Layer 7 of a small transformer language model trained on English Wikipedia (15 layers, counted from 0, width 128).
A neuron's activation on a vector x is SiLU(gate . x) times (in . x), where the dot is the dot product.

Input weights of the MLP neurons that the questions are about. A number n stands for (n - 500) times 0.0013.
n12 gate: 516,500,311,767,550,233,399,441,655,440,510,652,560,569,318,745,541,622,622,585,665,532,403,754,245,482,261,758,432,591,553,530,453,178,342,356,529,412,524,571,504,13,573,270,557,576,566,415,532,474,587,579,656,695,704,417,428,623,601,416,589,646,769,540,573,431,658,393,498,429,630,519,308,455,315,384,548,595,766,481,461,421,462,411,473,748,488,516,411,431,252,632,356,538,624,218,346,611,171,677,327,332,320,715,686,342,505,608,460,558,472,486,510,393,325,709,491,612,584,361,712,447,526,615,497,519,279,752
n57 gate: 437,550,497,430,443,629,559,382,739,466,556,257,689,555,584,558,446,375,598,387,475,469,508,548,291,508,317,601,602,410,195,391,338,399,351,219,336,438,635,397,670,311,671,375,243,626,832,399,543,838,658,812,570,352,652,312,427,239,266,434,311,728,188,692,507,489,487,489,443,315,730,353,580,785,360,505,583,640,513,583,210,514,517,550,698,296,426,394,582,674,665,852,550,563,255,592,513,387,218,593,458,192,517,518,515,549,493,341,303,625,538,713,317,518,372,474,482,674,252,369,415,230,580,633,270,432,598,366
n105 gate: 655,612,362,511,209,405,335,485,487,639,524,671,466,575,674,791,345,520,491,406,625,673,409,272,472,498,411,517,363,559,724,334,534,302,499,562,476,566,631,515,634,43,534,519,160,688,577,592,261,535,658,498,587,730,516,281,424,548,470,440,423,467,526,399,507,496,278,566,624,645,356,517,403,440,554,319,476,540,475,360,637,474,255,309,510,422,215,419,571,402,470,319,552,428,212,465,709,412,679,737,626,389,347,488,585,465,416,613,522,479,514,616,135,401,764,516,787,127,360,718,483,549,436,305,752,366,769,389
n155 gate: 707,767,521,583,448,598,689,416,504,707,464,428,378,252,565,591,684,622,598,547,518,368,628,462,563,588,703,436,397,625,565,444,422,326,427,489,162,737,503,415,420,276,536,483,554,490,585,121,246,435,365,516,517,380,496,480,351,457,625,695,424,572,443,424,728,609,418,687,290,506,448,393,516,553,288,526,489,474,727,348,598,607,542,605,552,418,673,499,800,547,657,168,657,366,537,660,556,556,716,400,466,388,620,444,468,676,353,505,728,540,487,435,733,529,553,666,473,591,327,628,508,557,482,698,643,345,496,555
n157 gate: 303,690,406,618,195,513,381,389,366,685,667,446,371,518,540,408,225,516,761,556,629,495,629,479,638,523,469,506,480,620,549,338,523,532,233,372,572,493,453,510,678,275,454,566,471,360,460,460,343,396,542,474,337,564,555,465,438,318,354,641,870,713,683,494,590,520,396,448,340,303,589,621,728,326,616,353,487,607,713,677,655,544,112,326,400,683,522,446,559,632,520,440,213,707,537,563,469,621,638,686,632,315,586,684,894,488,387,665,402,574,631,832,374,272,294,334,401,505,542,251,511,643,613,431,402,382,450,512
n186 gate: 499,607,460,539,704,548,404,413,402,535,553,736,673,454,507,562,537,517,519,604,350,502,375,632,566,505,526,495,240,507,694,514,428,130,330,521,428,541,673,504,415,441,611,476,673,446,534,352,378,428,345,434,483,598,548,531,417,743,589,538,381,372,541,414,561,517,408,686,620,633,390,695,363,608,352,482,737,366,375,353,731,497,614,548,643,402,610,270,492,525,432,449,526,194,550,388,569,734,680,464,420,316,614,610,571,514,328,679,420,471,377,618,773,325,697,302,351,587,442,677,544,509,467,503,680,518,422,637
n251 gate: 458,427,785,495,823,495,646,713,541,429,715,489,529,582,402,519,778,341,543,352,287,472,669,525,740,622,638,358,485,794,166,606,551,449,566,675,340,656,267,468,236,820,224,378,623,376,317,424,522,364,619,574,488,536,633,515,456,609,342,615,545,861,329,351,706,364,572,494,530,378,471,682,491,406,537,778,619,480,526,264,457,254,622,467,510,674,722,323,494,659,461,387,532,415,337,500,478,410,564,539,516,284,477,573,554,469,374,454,484,466,565,535,406,604,673,458,634,303,534,453,492,342,452,411,242,336,519,518
n281 gate: 665,464,630,120,631,418,579,563,617,559,681,537,369,470,684,543,287,347,465,524,445,703,406,580,760,317,282,382,703,796,335,674,543,564,650,531,751,822,369,520,397,607,275,536,545,440,462,384,282,460,491,662,580,485,496,618,454,469,316,180,631,626,437,478,615,643,442,402,510,488,194,595,354,285,541,634,415,539,637,490,586,558,811,465,418,343,736,464,570,424,700,445,572,402,300,595,408,501,510,457,407,494,610,507,761,441,396,598,454,565,215,748,437,589,275,612,671,625,731,522,473,524,485,651,272,546,419,494
n344 gate: 420,629,847,400,439,335,469,509,245,428,526,377,560,434,742,219,234,625,456,474,335,402,599,566,393,549,763,359,582,491,432,470,332,513,390,311,616,629,628,385,354,698,778,444,328,350,490,215,282,319,500,552,666,381,644,618,458,472,458,429,350,332,476,372,472,494,389,569,581,697,647,623,576,345,425,709,294,498,540,586,411,409,412,547,666,433,653,764,370,598,427,519,655,651,656,521,536,451,330,488,121,562,403,716,529,308,458,499,458,420,474,716,660,264,528,463,808,504,359,459,526,903,468,177,590,761,369,665
n352 gate: 736,535,568,332,742,366,569,619,622,530,458,437,391,438,570,712,457,127,231,521,593,299,402,432,493,364,518,661,719,254,719,515,468,582,645,37,569,313,667,485,279,375,361,534,562,484,497,743,822,331,583,254,418,688,266,577,560,499,503,448,713,745,612,499,444,550,369,553,341,428,420,651,358,518,542,463,626,565,424,537,422,583,601,404,356,954,746,348,548,333,344,510,502,538,380,506,590,531,507,651,673,643,608,513,494,476,293,505,635,556,691,335,489,650,534,671,643,692,597,677,832,332,629,465,326,466,621,585
n386 gate: 553,574,138,506,589,502,604,263,644,546,242,671,463,687,632,452,564,743,624,490,453,387,432,266,718,504,396,377,683,225,335,426,574,880,412,502,261,337,293,352,336,736,506,524,606,450,560,472,740,579,734,159,601,607,613,557,393,341,308,418,468,320,799,611,367,221,496,428,622,504,511,575,605,594,318,406,796,248,398,291,537,396,455,530,246,494,236,399,527,492,503,296,565,588,571,480,523,461,240,267,427,513,631,585,456,447,378,589,434,623,724,308,342,496,558,718,297,671,658,357,479,520,486,504,246,586,469,424
n441 gate: 486,435,509,145,748,409,504,546,727,731,674,646,534,602,508,405,589,359,463,584,460,573,533,560,536,605,632,616,601,159,452,599,665,470,442,651,933,657,758,489,525,380,418,408,564,369,520,567,601,664,532,129,404,703,618,398,299,472,404,452,435,366,539,412,404,522,752,471,558,588,497,531,452,348,456,507,306,234,575,757,776,517,515,500,333,409,814,414,485,434,791,412,641,383,616,591,703,548,703,465,582,647,706,611,351,626,488,662,412,336,579,659,684,595,665,568,493,212,485,461,417,544,422,285,523,528,343,346
n492 gate: 444,478,468,355,689,509,467,384,490,808,376,546,553,508,594,721,329,490,665,168,508,369,721,456,362,692,458,384,634,467,266,507,366,562,551,511,643,546,770,354,375,323,282,257,731,381,724,638,367,677,578,469,209,580,468,466,361,698,646,688,512,485,560,279,612,710,369,653,787,549,387,479,775,766,883,625,643,290,541,607,620,460,612,485,435,742,713,418,446,406,530,587,242,617,501,480,443,443,355,418,440,625,488,319,553,588,498,561,669,441,787,569,426,524,285,643,619,727,504,609,526,805,482,455,589,618,425,299
n12 in: 308,575,559,224,680,749,375,577,559,312,542,384,447,411,339,597,288,390,540,308,329,617,433,449,608,742,582,572,580,414,629,561,317,446,674,506,649,481,552,276,639,856,692,915,422,459,458,579,727,649,404,674,483,459,614,599,576,300,683,476,566,462,415,263,500,608,546,529,267,454,712,516,351,504,575,692,529,278,269,628,352,355,683,470,494,583,785,145,300,314,694,362,88,279,652,619,496,480,611,554,522,566,508,478,713,609,594,849,704,127,404,461,515,538,460,484,341,440,444,466,659,477,643,452,320,655,788,302
n57 in: 527,160,586,237,568,498,423,617,573,659,505,648,246,661,633,537,443,309,501,504,680,654,487,222,568,299,440,586,266,507,638,703,197,690,497,16,640,503,497,438,734,178,694,372,443,445,433,243,646,662,501,171,338,496,581,640,487,275,361,535,278,791,248,784,174,294,368,581,308,542,695,317,679,487,454,372,680,400,710,638,526,536,683,353,479,387,476,454,604,683,513,425,360,545,680,484,646,412,667,785,542,724,679,622,731,570,601,351,770,479,363,305,655,700,381,308,633,613,969,595,614,358,387,407,434,611,413,496
n105 in: 477,638,602,311,394,402,563,430,689,252,338,639,375,681,483,749,500,607,447,305,636,533,575,489,565,483,397,620,419,609,755,203,299,512,613,382,677,522,642,703,565,200,418,506,434,646,739,387,404,640,473,766,272,254,183,360,622,305,341,363,395,835,488,387,200,500,465,420,454,476,731,541,390,601,543,498,412,709,501,246,357,550,587,389,440,383,335,629,551,510,440,390,561,498,692,588,754,375,532,536,458,418,366,448,477,395,570,488,239,366,742,491,584,483,463,420,595,627,373,597,267,464,399,459,594,399,754,287
n155 in: 690,659,547,525,440,372,400,838,410,139,341,438,510,443,523,296,386,739,569,381,305,483,306,686,849,442,405,406,595,506,403,423,492,432,385,491,409,309,416,245,409,637,468,564,503,601,534,121,487,383,581,500,427,790,506,364,692,707,487,538,337,387,420,357,447,218,722,660,127,614,513,613,480,360,509,251,384,591,574,312,683,673,522,466,518,629,602,291,572,626,487,509,681,335,540,628,532,464,340,424,425,500,434,368,486,483,454,501,379,453,363,458,591,429,474,441,282,544,476,421,346,589,532,305,616,520,442,770
n157 in: 348,469,481,474,703,700,384,497,569,667,484,323,692,483,516,506,437,477,538,360,513,538,294,303,480,571,570,523,455,281,621,198,417,498,618,455,534,458,379,497,601,673,767,529,535,374,471,638,477,586,510,601,597,288,799,595,504,278,562,360,466,457,488,526,260,372,427,356,560,650,535,703,383,586,683,685,474,493,282,749,408,748,562,457,408,373,633,248,281,142,408,607,317,446,622,500,531,484,334,514,491,379,754,502,715,724,308,306,507,284,637,454,483,504,712,342,566,571,364,601,793,458,402,721,718,546,455,396
n186 in: 494,501,505,311,546,512,776,431,429,639,592,433,408,694,424,731,457,559,411,493,701,486,504,528,591,371,613,325,618,496,481,579,516,692,441,571,381,448,640,455,505,414,445,349,379,505,637,418,462,327,689,451,557,452,540,336,596,359,419,339,228,534,706,706,396,520,583,237,492,565,724,553,440,665,513,678,639,688,514,700,325,374,369,320,559,601,563,639,537,404,412,650,478,588,449,533,465,472,384,363,430,510,554,470,482,612,376,622,440,297,421,384,511,409,679,521,476,712,515,468,565,455,580,420,548,481,473,375
n251 in: 477,543,653,395,566,457,463,547,375,465,412,583,513,556,680,516,440,447,433,462,477,602,589,458,568,418,441,363,319,520,576,389,412,529,561,357,545,322,563,543,589,694,589,680,535,402,573,233,534,233,514,461,465,736,646,251,671,526,873,279,240,472,583,529,822,368,740,379,456,414,656,512,684,572,485,559,477,558,553,417,363,415,619,175,421,516,574,560,649,643,287,379,634,764,564,564,366,315,317,683,681,338,442,590,704,632,677,601,641,564,598,601,269,320,832,601,739,502,475,402,513,631,576,434,458,375,469,507
n281 in: 840,598,395,535,429,400,498,439,386,436,466,390,602,472,670,536,267,499,464,375,306,559,370,333,806,689,676,489,468,362,665,413,773,701,542,620,563,451,841,424,362,509,477,431,351,345,686,537,417,666,508,636,640,597,440,511,543,395,787,349,379,769,311,337,614,493,713,354,492,640,559,501,566,447,825,513,426,338,646,542,480,484,576,512,746,483,568,428,549,643,414,488,724,588,455,701,593,620,453,204,468,472,198,597,606,405,438,405,386,639,411,341,523,667,172,637,622,452,566,466,388,475,489,522,435,597,450,279
n344 in: 290,550,550,535,575,355,559,745,572,538,402,354,263,320,394,160,416,191,649,526,550,654,457,513,725,557,487,586,588,336,353,349,577,571,434,455,650,695,754,624,498,328,527,258,408,254,523,449,514,341,472,497,460,797,355,375,326,88,672,619,461,543,441,216,545,609,954,745,647,749,481,385,630,557,526,494,538,472,321,498,484,613,612,585,506,469,464,417,668,546,499,407,508,502,761,451,418,297,499,645,423,578,415,600,393,667,487,679,339,579,670,697,330,387,713,248,518,279,631,577,351,546,586,680,604,213,378,393
n352 in: 553,509,360,513,526,282,117,184,443,554,894,489,299,888,568,447,366,616,568,626,206,605,492,570,402,314,697,439,397,563,659,243,458,623,489,237,535,593,333,713,198,390,490,465,690,308,384,712,209,464,453,522,441,601,416,803,450,424,468,680,700,441,405,770,384,399,438,498,513,552,574,537,321,645,751,339,436,655,321,645,447,528,429,719,383,616,481,367,700,370,466,522,557,418,742,431,569,575,329,251,348,659,811,335,401,480,622,396,629,358,377,200,354,426,537,380,596,398,574,648,533,650,459,391,598,501,517,619
n386 in: 544,329,748,569,412,479,631,577,296,488,805,436,502,533,580,613,449,401,912,305,468,255,529,252,629,736,454,417,646,439,396,411,677,613,575,479,509,770,13,365,601,206,628,332,470,351,524,721,588,526,544,635,543,458,614,468,436,419,414,554,507,348,589,342,431,585,644,602,558,180,424,652,459,640,558,320,492,242,369,437,660,837,709,398,606,516,638,491,480,612,430,293,692,519,676,754,393,408,357,509,246,384,480,240,348,707,575,386,488,535,499,455,491,757,467,773,579,897,674,376,546,505,278,399,499,629,586,523
n441 in: 382,540,342,656,444,432,625,590,567,746,323,498,410,560,398,546,576,239,562,721,433,381,620,588,524,352,364,441,284,844,299,459,414,652,558,329,474,306,465,581,464,721,326,581,484,341,363,457,521,436,404,388,514,775,366,453,338,627,645,264,452,674,627,437,407,589,574,373,429,219,550,615,574,396,505,380,736,515,284,384,379,472,552,544,565,342,459,188,406,421,350,556,531,493,415,483,363,474,476,595,613,536,168,580,591,740,814,380,727,458,474,561,605,521,481,635,248,480,380,568,350,317,507,322,312,407,594,589
n492 in: 655,332,548,669,820,575,540,464,575,637,513,544,677,254,447,788,525,398,669,436,757,599,487,419,407,589,633,399,677,500,267,612,567,515,533,576,439,571,263,311,553,562,465,566,883,560,291,622,499,522,279,606,547,530,510,536,594,431,408,704,534,446,606,509,308,643,665,474,425,439,512,590,745,443,471,610,712,641,536,776,451,461,447,565,381,600,553,701,627,600,665,357,548,885,479,525,203,218,369,822,536,547,532,264,544,236,505,361,230,493,498,276,384,469,384,518,525,570,575,635,715,567,583,251,412,70,594,480

Each question shows a token from some text and the vector x that enters the MLP there. A number n stands for (n - 500) times 0.008.

".": 655,491,568,451,241,507,424,681,470,562,460,344,577,707,564,522,578,450,555,377,504,459,508,637,598,493,414,583,501,556,766,586,642,408,324,559,410,643,607,476,530,568,529,574,594,451,379,494,518,375,541,542,528,603,598,566,590,478,467,425,558,408,489,496,489,539,507,157,409,385,486,596,602,550,600,455,363,543,497,448,503,513,609,441,493,403,601,686,453,405,585,530,424,578,617,405,499,416,480,484,546,579,554,399,480,544,380,415,597,606,346,453,564,404,571,428,260,447,556,414,466,368,446,428,287,598,468,482
The three highest activations, in order: n281, n344, n105

"\n": 535,408,531,449,349,555,353,798,415,476,467,382,667,671,573,557,500,450,590,423,485,467,425,542,564,477,439,449,421,533,795,530,553,403,243,461,416,578,663,428,654,567,531,571,543,473,453,540,466,401,412,523,520,527,509,618,645,512,507,586,522,514,575,388,397,575,482,197,505,628,436,515,570,664,593,466,399,527,590,380,431,681,541,533,551,471,653,664,520,416,544,540,352,666,595,442,438,454,444,330,445,667,469,339,515,532,399,503,561,611,408,432,597,539,564,405,395,497,578,419,363,353,542,478,356,591,505,557
Which neuron lights up most? n441

"002": 577,245,469,458,264,533,386,634,634,439,392,479,614,585,454,566,371,318,450,509,363,528,573,409,536,523,569,353,386,636,608,625,689,574,398,485,463,573,525,585,575,524,465,556,527,483,493,406,502,500,466,452,384,612,586,571,534,601,627,561,586,600,524,475,298,549,483,423,665,678,417,447,438,498,445,439,392,583,401,432,320,540,612,638,563,343,314,591,444,527,530,488,516,573,676,346,487,568,625,196,569,519,412,397,507,587,344,458,561,483,365,620,570,295,572,362,418,659,420,538,516,394,473,559,444,555,548,361
The three highest activations, in order: n492, n386, n251

"===": 632,459,527,438,458,491,602,719,461,471,490,319,535,702,325,443,603,504,479,340,519,436,526,438,600,554,498,672,499,508,518,409,525,542,628,607,479,456,499,400,630,587,504,588,514,541,444,602,434,416,535,554,500,581,598,805,675,566,625,536,595,406,474,531,420,737,341,358,451,289,596,538,580,722,610,529,463,641,486,437,353,454,549,659,442,474,409,735,440,588,580,636,385,529,638,352,446,507,635,560,312,493,514,367,496,694,363,501,553,531,606,571,654,417,693,473,437,608,531,409,456,369,521,405,324,447,563,406
Which neuron lights up most? n281

"v": 605,596,299,380,587,547,483,601,418,535,459,509,585,547,334,452,515,573,677,368,337,463,571,497,731,379,333,403,323,505,477,694,545,310,397,580,432,663,422,556,620,365,602,731,554,643,423,512,577,499,517,562,446,407,470,605,703,731,452,348,430,509,398,619,539,589,577,445,464,512,544,349,508,324,551,405,440,502,466,464,513,689,608,413,379,363,503,696,428,612,396,612,467,571,545,318,570,673,511,519,495,641,466,428,437,669,703,484,481,488,442,359,483,466,478,469,409,507,505,538,484,350,520,525,494,241,496,567
Which neuron fires most, and how strongly? n157, at about 0.4

"f": 408,680,420,555,477,466,578,637,336,446,483,535,543,672,365,357,511,403,419,583,576,409,418,581,411,407,543,556,348,396,608,537,435,524,416,540,602,676,380,365,436,389,565,609,517,606,526,650,436,483,546,502,428,549,522,386,500,646,438,485,513,506,411,754,630,870,591,598,522,740,487,506,489,338,611,560,367,507,607,575,517,693,459,534,681,615,434,593,460,529,535,494,361,503,560,480,505,667,540,531,542,552,297,526,589,612,497,400,649,564,412,121,551,608,398,606,555,403,628,523,590,561,578,492,296,353,463,547
Which neuron lights up most? n352

"1": 560,375,560,334,305,530,420,681,570,217,282,434,586,703,410,542,536,440,529,553,549,370,619,441,547,347,434,353,480,627,556,538,703,469,233,595,427,545,359,529,633,613,471,450,537,543,595,480,558,375,647,407,325,566,627,546,661,516,442,405,607,482,547,522,353,562,404,425,596,578,615,451,580,447,513,596,454,465,462,516,501,617,544,615,526,494,565,592,468,503,632,616,318,708,570,533,455,440,534,303,366,643,432,536,507,710,456,604,611,501,415,582,565,450,377,459,388,572,482,464,470,376,490,555,530,443,508,473
Which neuron lights up most? n352

"w": 428,631,392,599,478,500,692,498,627,368,353,330,741,464,333,491,599,541,563,415,477,581,609,510,637,457,254,572,409,442,531,631,441,618,342,537,618,692,495,442,549,461,412,604,463,498,433,575,539,502,556,634,450,566,367,579,575,534,199,570,453,485,540,746,428,457,522,396,560,512,648,452,540,344,520,475,476,494,348,542,471,570,549,628,304,405,469,550,524,601,677,487,323,601,607,316,461,658,476,607,804,423,367,327,517,621,487,513,688,642,441,351,531,547,506,392,613,478,424,624,515,441,486,580,571,431,514,373
Which neuron fires most, and how strongly? n57, at about 1.4

"ph": 408,620,410,403,533,375,510,451,551,453,367,546,678,592,506,343,399,632,529,466,387,536,371,555,659,512,446,491,360,582,571,476,552,591,472,466,444,662,460,508,525,529,671,467,649,493,451,664,521,536,522,529,440,356,417,275,677,615,508,397,428,399,571,703,414,580,535,473,605,591,407,561,438,437,480,500,534,502,413,490,392,824,550,503,312,443,381,548,291,328,414,546,673,680,578,334,505,425,575,733,468,575,288,581,318,516,673,536,581,509,490,651,609,569,193,459,592,378,461,451,671,399,462,418,484,489,452,406
Which neuron lights up most? n186

" Book": 444,393,509,373,408,561,623,780,419,455,406,438,552,595,603,483,771,550,550,441,376,552,512,488,675,605,366,451,425,556,702,622,604,471,389,578,450,456,627,627,488,507,502,624,482,479,420,617,483,423,262,381,546,692,702,526,504,486,431,497,688,433,397,614,573,516,460,523,693,420,507,294,559,83,496,433,453,446,398,558,415,539,451,636,573,475,551,537,552,479,633,426,449,616,557,489,509,523,539,506,544,507,538,420,500,483,606,276,574,583,388,491,655,292,624,430,467,567,413,525,503,467,584,497,409,579,538,439
Which two neurons fire most, strongest first? n441, n105

"|": 617,549,471,526,481,533,415,688,625,550,492,439,482,456,397,500,644,517,486,415,446,373,466,533,576,339,440,502,487,570,664,438,596,567,507,580,363,685,629,538,683,530,623,557,549,506,612,521,484,402,395,405,472,547,492,492,657,557,552,509,652,572,544,558,525,700,550,317,471,536,528,439,384,538,683,549,353,558,683,415,209,489,499,554,425,526,516,728,506,557,433,460,387,643,650,442,355,485,534,244,354,617,585,277,457,691,357,497,661,568,414,497,485,266,654,472,562,477,519,544,583,293,502,587,431,566,413,452
Which neuron fires most, and how strongly? n352, at about 0.74

"ing of": 553,281,640,336,314,625,636,678,478,574,437,369,573,638,271,347,476,471,501,303,453,552,487,474,529,423,456,573,652,341,525,427,497,554,499,485,377,754,529,592,389,460,701,496,564,487,500,474,503,475,453,415,460,630,646,433,531,572,451,528,422,481,490,406,546,484,466,199,399,527,496,477,476,417,429,597,583,521,570,447,480,534,508,542,468,510,481,623,532,509,454,590,461,349,589,473,581,388,671,474,564,688,592,395,542,562,439,451,651,648,459,515,399,150,491,351,437,484,498,466,527,462,547,482,436,589,452,539
Which neuron fires most, and how strongly? n344, at about 1.2

"22": 475,318,508,458,324,534,320,648,543,430,365,519,548,549,504,571,402,271,557,543,227,436,578,419,442,499,684,401,348,572,625,500,727,677,514,569,508,611,510,614,536,609,406,589,449,542,469,471,460,472,405,411,423,566,543,563,673,550,599,534,590,657,440,397,386,419,407,363,634,700,469,410,413,444,420,409,443,516,462,408,497,490,559,538,461,386,439,531,449,624,453,464,478,545,641,328,444,617,645,261,519,537,321,460,573,572,367,317,676,562,383,665,453,260,510,355,381,623,480,534,448,438,536,476,468,499,549,316
Which neuron lights up most? n492

"y": 651,647,411,362,519,506,575,481,419,528,520,457,563,417,607,590,324,523,435,353,513,376,552,579,582,531,379,537,455,578,688,570,416,596,322,385,715,381,545,641,517,420,687,668,363,484,466,741,665,547,568,530,474,395,462,547,553,478,418,331,489,519,461,548,629,485,493,596,564,383,566,509,354,294,579,608,434,410,478,491,484,693,532,715,497,720,401,643,480,586,518,591,410,556,592,352,420,579,650,481,388,575,499,558,468,612,403,635,483,654,482,373,529,494,417,334,445,367,434,503,653,460,620,688,275,583,441,431
The three highest activations, in order: n12, n281, n492

"29": 450,553,451,415,349,483,478,632,598,518,412,521,532,545,692,443,617,411,556,464,493,578,446,572,478,476,372,486,542,653,574,389,808,622,568,725,386,661,442,608,596,520,499,308,499,584,359,639,503,531,257,587,407,483,352,597,663,367,490,352,346,569,462,444,465,657,492,404,463,659,468,298,655,568,738,562,574,550,371,516,492,452,651,614,556,672,503,486,581,632,610,489,375,524,548,440,497,549,632,368,435,547,391,434,556,580,433,395,666,534,537,482,618,332,519,392,548,425,578,526,490,311,630,520,477,690,580,487
Which two neurons fire most, strongest first? n281, n155

" a": 509,440,678,491,235,505,486,692,461,575,462,423,437,615,285,468,409,463,544,284,479,510,584,515,596,410,302,564,608,448,521,440,457,438,347,543,473,631,534,495,601,408,544,502,540,487,456,574,541,359,691,394,387,655,541,653,519,445,377,382,579,437,439,465,375,576,498,341,421,522,707,441,552,530,610,508,430,528,607,477,502,638,532,596,442,411,548,613,646,368,546,559,414,561,640,386,351,497,576,413,623,487,552,308,370,458,337,585,491,566,437,537,553,285,423,429,459,562,444,362,544,371,483,418,326,542,420,534
Which neuron lights up most? n57

" l": 480,379,644,509,413,368,517,560,577,526,486,358,521,716,562,571,475,620,534,373,546,453,504,446,473,450,392,464,473,473,664,488,539,607,337,597,238,714,519,432,502,352,603,548,557,658,528,585,597,468,540,531,490,656,590,431,460,518,361,520,464,385,482,745,480,526,554,345,534,601,653,311,560,476,797,600,546,382,432,439,513,555,592,688,309,459,530,616,771,449,704,623,377,635,498,336,461,483,604,540,573,512,493,354,489,495,431,394,517,588,506,541,457,565,580,461,220,441,429,337,625,451,474,524,336,475,481,309
The three highest activations, in order: n57, n386, n492

" of": 506,398,603,367,449,575,566,785,500,584,531,328,442,686,279,415,511,538,458,226,490,469,450,357,524,426,483,580,570,511,725,391,491,589,454,440,433,659,648,491,427,490,583,587,556,501,524,527,448,501,436,379,331,607,481,408,641,539,380,593,549,463,452,564,470,439,433,364,412,420,655,482,480,409,424,600,622,486,495,359,382,566,472,582,497,527,534,722,470,531,593,634,571,443,570,394,535,538,479,443,436,567,608,411,438,470,396,403,768,666,450,347,425,180,393,342,555,429,449,637,545,480,510,554,423,548,481,564
Which neuron lights up most? n352

"ans": 466,499,555,390,494,411,619,539,449,522,571,416,651,591,608,330,584,390,507,500,601,573,528,545,525,560,529,641,469,507,626,393,510,434,487,511,352,505,567,610,488,554,559,370,630,319,494,586,549,324,437,519,619,563,561,649,625,619,438,704,556,534,519,601,378,552,619,247,646,447,708,393,454,389,542,562,453,403,592,351,428,669,701,620,313,618,364,567,591,548,318,466,511,633,498,442,518,507,379,317,648,554,363,494,431,510,648,500,770,587,714,419,439,359,391,636,384,485,447,593,466,637,406,495,686,607,504,369
Which neuron lights up most? n352

"-": 683,555,495,466,398,454,510,681,451,601,538,552,509,633,491,207,531,540,461,429,538,489,444,530,459,398,379,477,473,600,665,597,600,622,421,425,461,648,502,667,394,452,553,613,408,567,466,660,561,527,325,589,506,563,433,754,658,540,554,469,491,526,410,537,406,492,488,273,485,547,559,372,510,447,628,589,503,442,393,492,425,490,421,610,402,428,454,456,500,643,841,472,321,764,572,482,532,606,650,357,522,571,479,385,428,453,488,288,505,490,533,400,659,384,638,676,607,316,492,566,496,295,556,487,595,557,469,581
The three highest activations, in order: n386, n251, n155

"id": 461,431,593,494,458,397,639,486,224,303,363,464,353,654,618,476,552,621,450,426,312,622,524,522,570,503,474,518,470,467,612,559,595,546,586,494,450,695,521,681,599,499,637,575,603,418,445,411,557,512,426,791,614,522,534,607,523,486,461,544,409,630,488,284,552,519,419,469,593,571,573,268,457,332,626,528,552,468,488,425,547,481,560,662,234,550,527,661,439,386,534,483,279,647,514,424,722,457,426,431,630,512,350,460,380,561,591,389,632,546,529,456,420,338,249,421,413,582,402,526,591,445,432,675,643,540,489,621
Which two neurons fire most, strongest first? n186, n344

"- Pro": 377,502,432,384,554,557,398,850,511,535,318,486,568,693,452,521,541,435,429,352,421,320,536,532,562,494,326,478,408,550,660,466,502,431,471,543,423,598,618,587,491,519,615,574,367,583,511,607,551,280,627,447,340,596,531,548,447,664,510,411,471,414,553,631,488,544,434,386,534,506,656,293,447,392,502,336,390,622,439,443,358,576,602,581,379,411,558,561,559,482,646,527,375,481,511,506,418,492,508,292,463,605,510,312,585,607,474,363,562,677,381,644,699,411,451,460,449,526,521,559,415,390,491,617,350,646,519,480
Which neuron lights up most? n492

"esc": 592,285,516,439,369,320,590,490,551,565,440,417,436,705,346,460,596,444,523,484,364,559,578,409,449,520,456,587,368,428,536,598,524,446,385,512,290,604,396,380,612,613,509,622,646,617,572,617,508,462,495,641,448,519,542,536,420,399,489,562,256,298,503,580,485,535,387,364,603,564,605,313,509,326,536,659,352,660,493,550,518,696,723,446,480,531,299,581,629,511,584,474,612,591,627,412,571,436,459,384,539,461,434,465,399,683,442,539,701,665,465,675,470,644,330,580,338,643,400,363,401,442,514,419,518,550,468,479
Which neuron lights up most? n386

"el": 434,167,543,377,592,511,669,634,422,506,498,502,715,569,537,453,573,400,520,604,547,537,562,483,405,582,444,467,492,426,569,670,537,580,255,453,420,575,513,506,581,429,449,558,605,409,473,444,418,561,423,545,532,490,542,580,391,721,528,425,573,431,301,612,633,556,401,443,599,569,404,477,458,519,551,641,467,433,379,351,607,533,611,550,520,687,387,526,527,371,641,513,537,416,616,454,469,366,346,557,710,672,693,483,488,567,483,308,527,729,553,613,644,239,509,483,684,410,327,457,504,647,491,493,441,561,428,424
Which neuron lights up most? n105

" and": 629,351,560,353,258,537,630,574,372,587,493,446,549,650,470,458,413,501,421,296,539,519,515,569,455,418,397,467,446,457,571,431,580,450,443,526,426,814,776,486,519,521,556,549,552,462,366,454,447,413,567,445,468,528,520,443,611,612,399,415,448,428,402,579,528,549,490,271,452,499,622,602,527,387,481,764,666,521,511,507,398,525,494,498,393,446,598,569,600,608,522,576,428,434,566,445,455,486,562,546,576,535,591,445,480,567,385,422,594,446,383,609,560,136,652,480,395,640,523,420,501,481,492,456,440,561,334,538
Which neuron lights up most? n186

" E": 413,322,585,413,495,466,466,752,449,564,459,514,552,693,461,569,500,589,515,365,543,506,412,556,453,520,381,574,443,584,507,428,468,581,242,756,411,556,577,569,402,576,568,578,525,577,412,713,496,337,551,429,516,505,426,515,566,517,375,440,429,474,513,587,525,568,651,347,521,594,520,383,513,139,626,431,460,428,441,527,499,506,667,618,383,523,534,567,484,542,638,445,146,655,642,390,373,522,670,436,520,328,525,337,544,479,499,547,532,559,403,636,592,304,515,437,516,387,440,470,587,477,490,490,382,475,549,429
Which neuron fires most, and how strongly? n386, at about 0.59

"ion": 452,560,671,459,531,481,601,584,242,457,517,566,601,775,456,373,676,424,615,361,481,532,430,447,598,444,483,602,243,506,471,535,710,572,460,642,528,662,531,642,573,567,442,578,550,354,551,659,490,544,525,561,370,543,392,433,381,657,690,356,504,654,516,508,505,461,489,673,666,606,432,581,536,314,526,544,557,311,464,414,575,733,608,339,526,270,571,580,519,630,420,459,560,417,465,467,614,446,383,548,788,500,495,447,536,613,603,433,527,576,503,497,492,286,396,506,471,505,686,644,439,496,443,587,428,511,467,570
Which two neurons fire most, strongest first? n251, n281

" San": 577,737,514,604,472,503,707,645,539,728,529,650,455,605,437,406,350,512,521,280,580,218,516,493,562,544,389,572,411,565,716,464,426,545,430,636,376,446,554,594,640,401,575,521,486,420,398,604,498,440,683,525,411,445,464,710,516,479,499,506,453,362,488,631,402,547,556,432,680,563,622,458,457,253,590,412,337,557,412,521,536,591,620,478,452,615,411,654,538,590,420,483,323,496,541,456,648,546,534,532,431,625,326,305,324,460,448,393,686,484,419,221,571,455,532,581,447,473,593,559,615,593,515,467,468,521,445,434
Which neuron lights up most? n352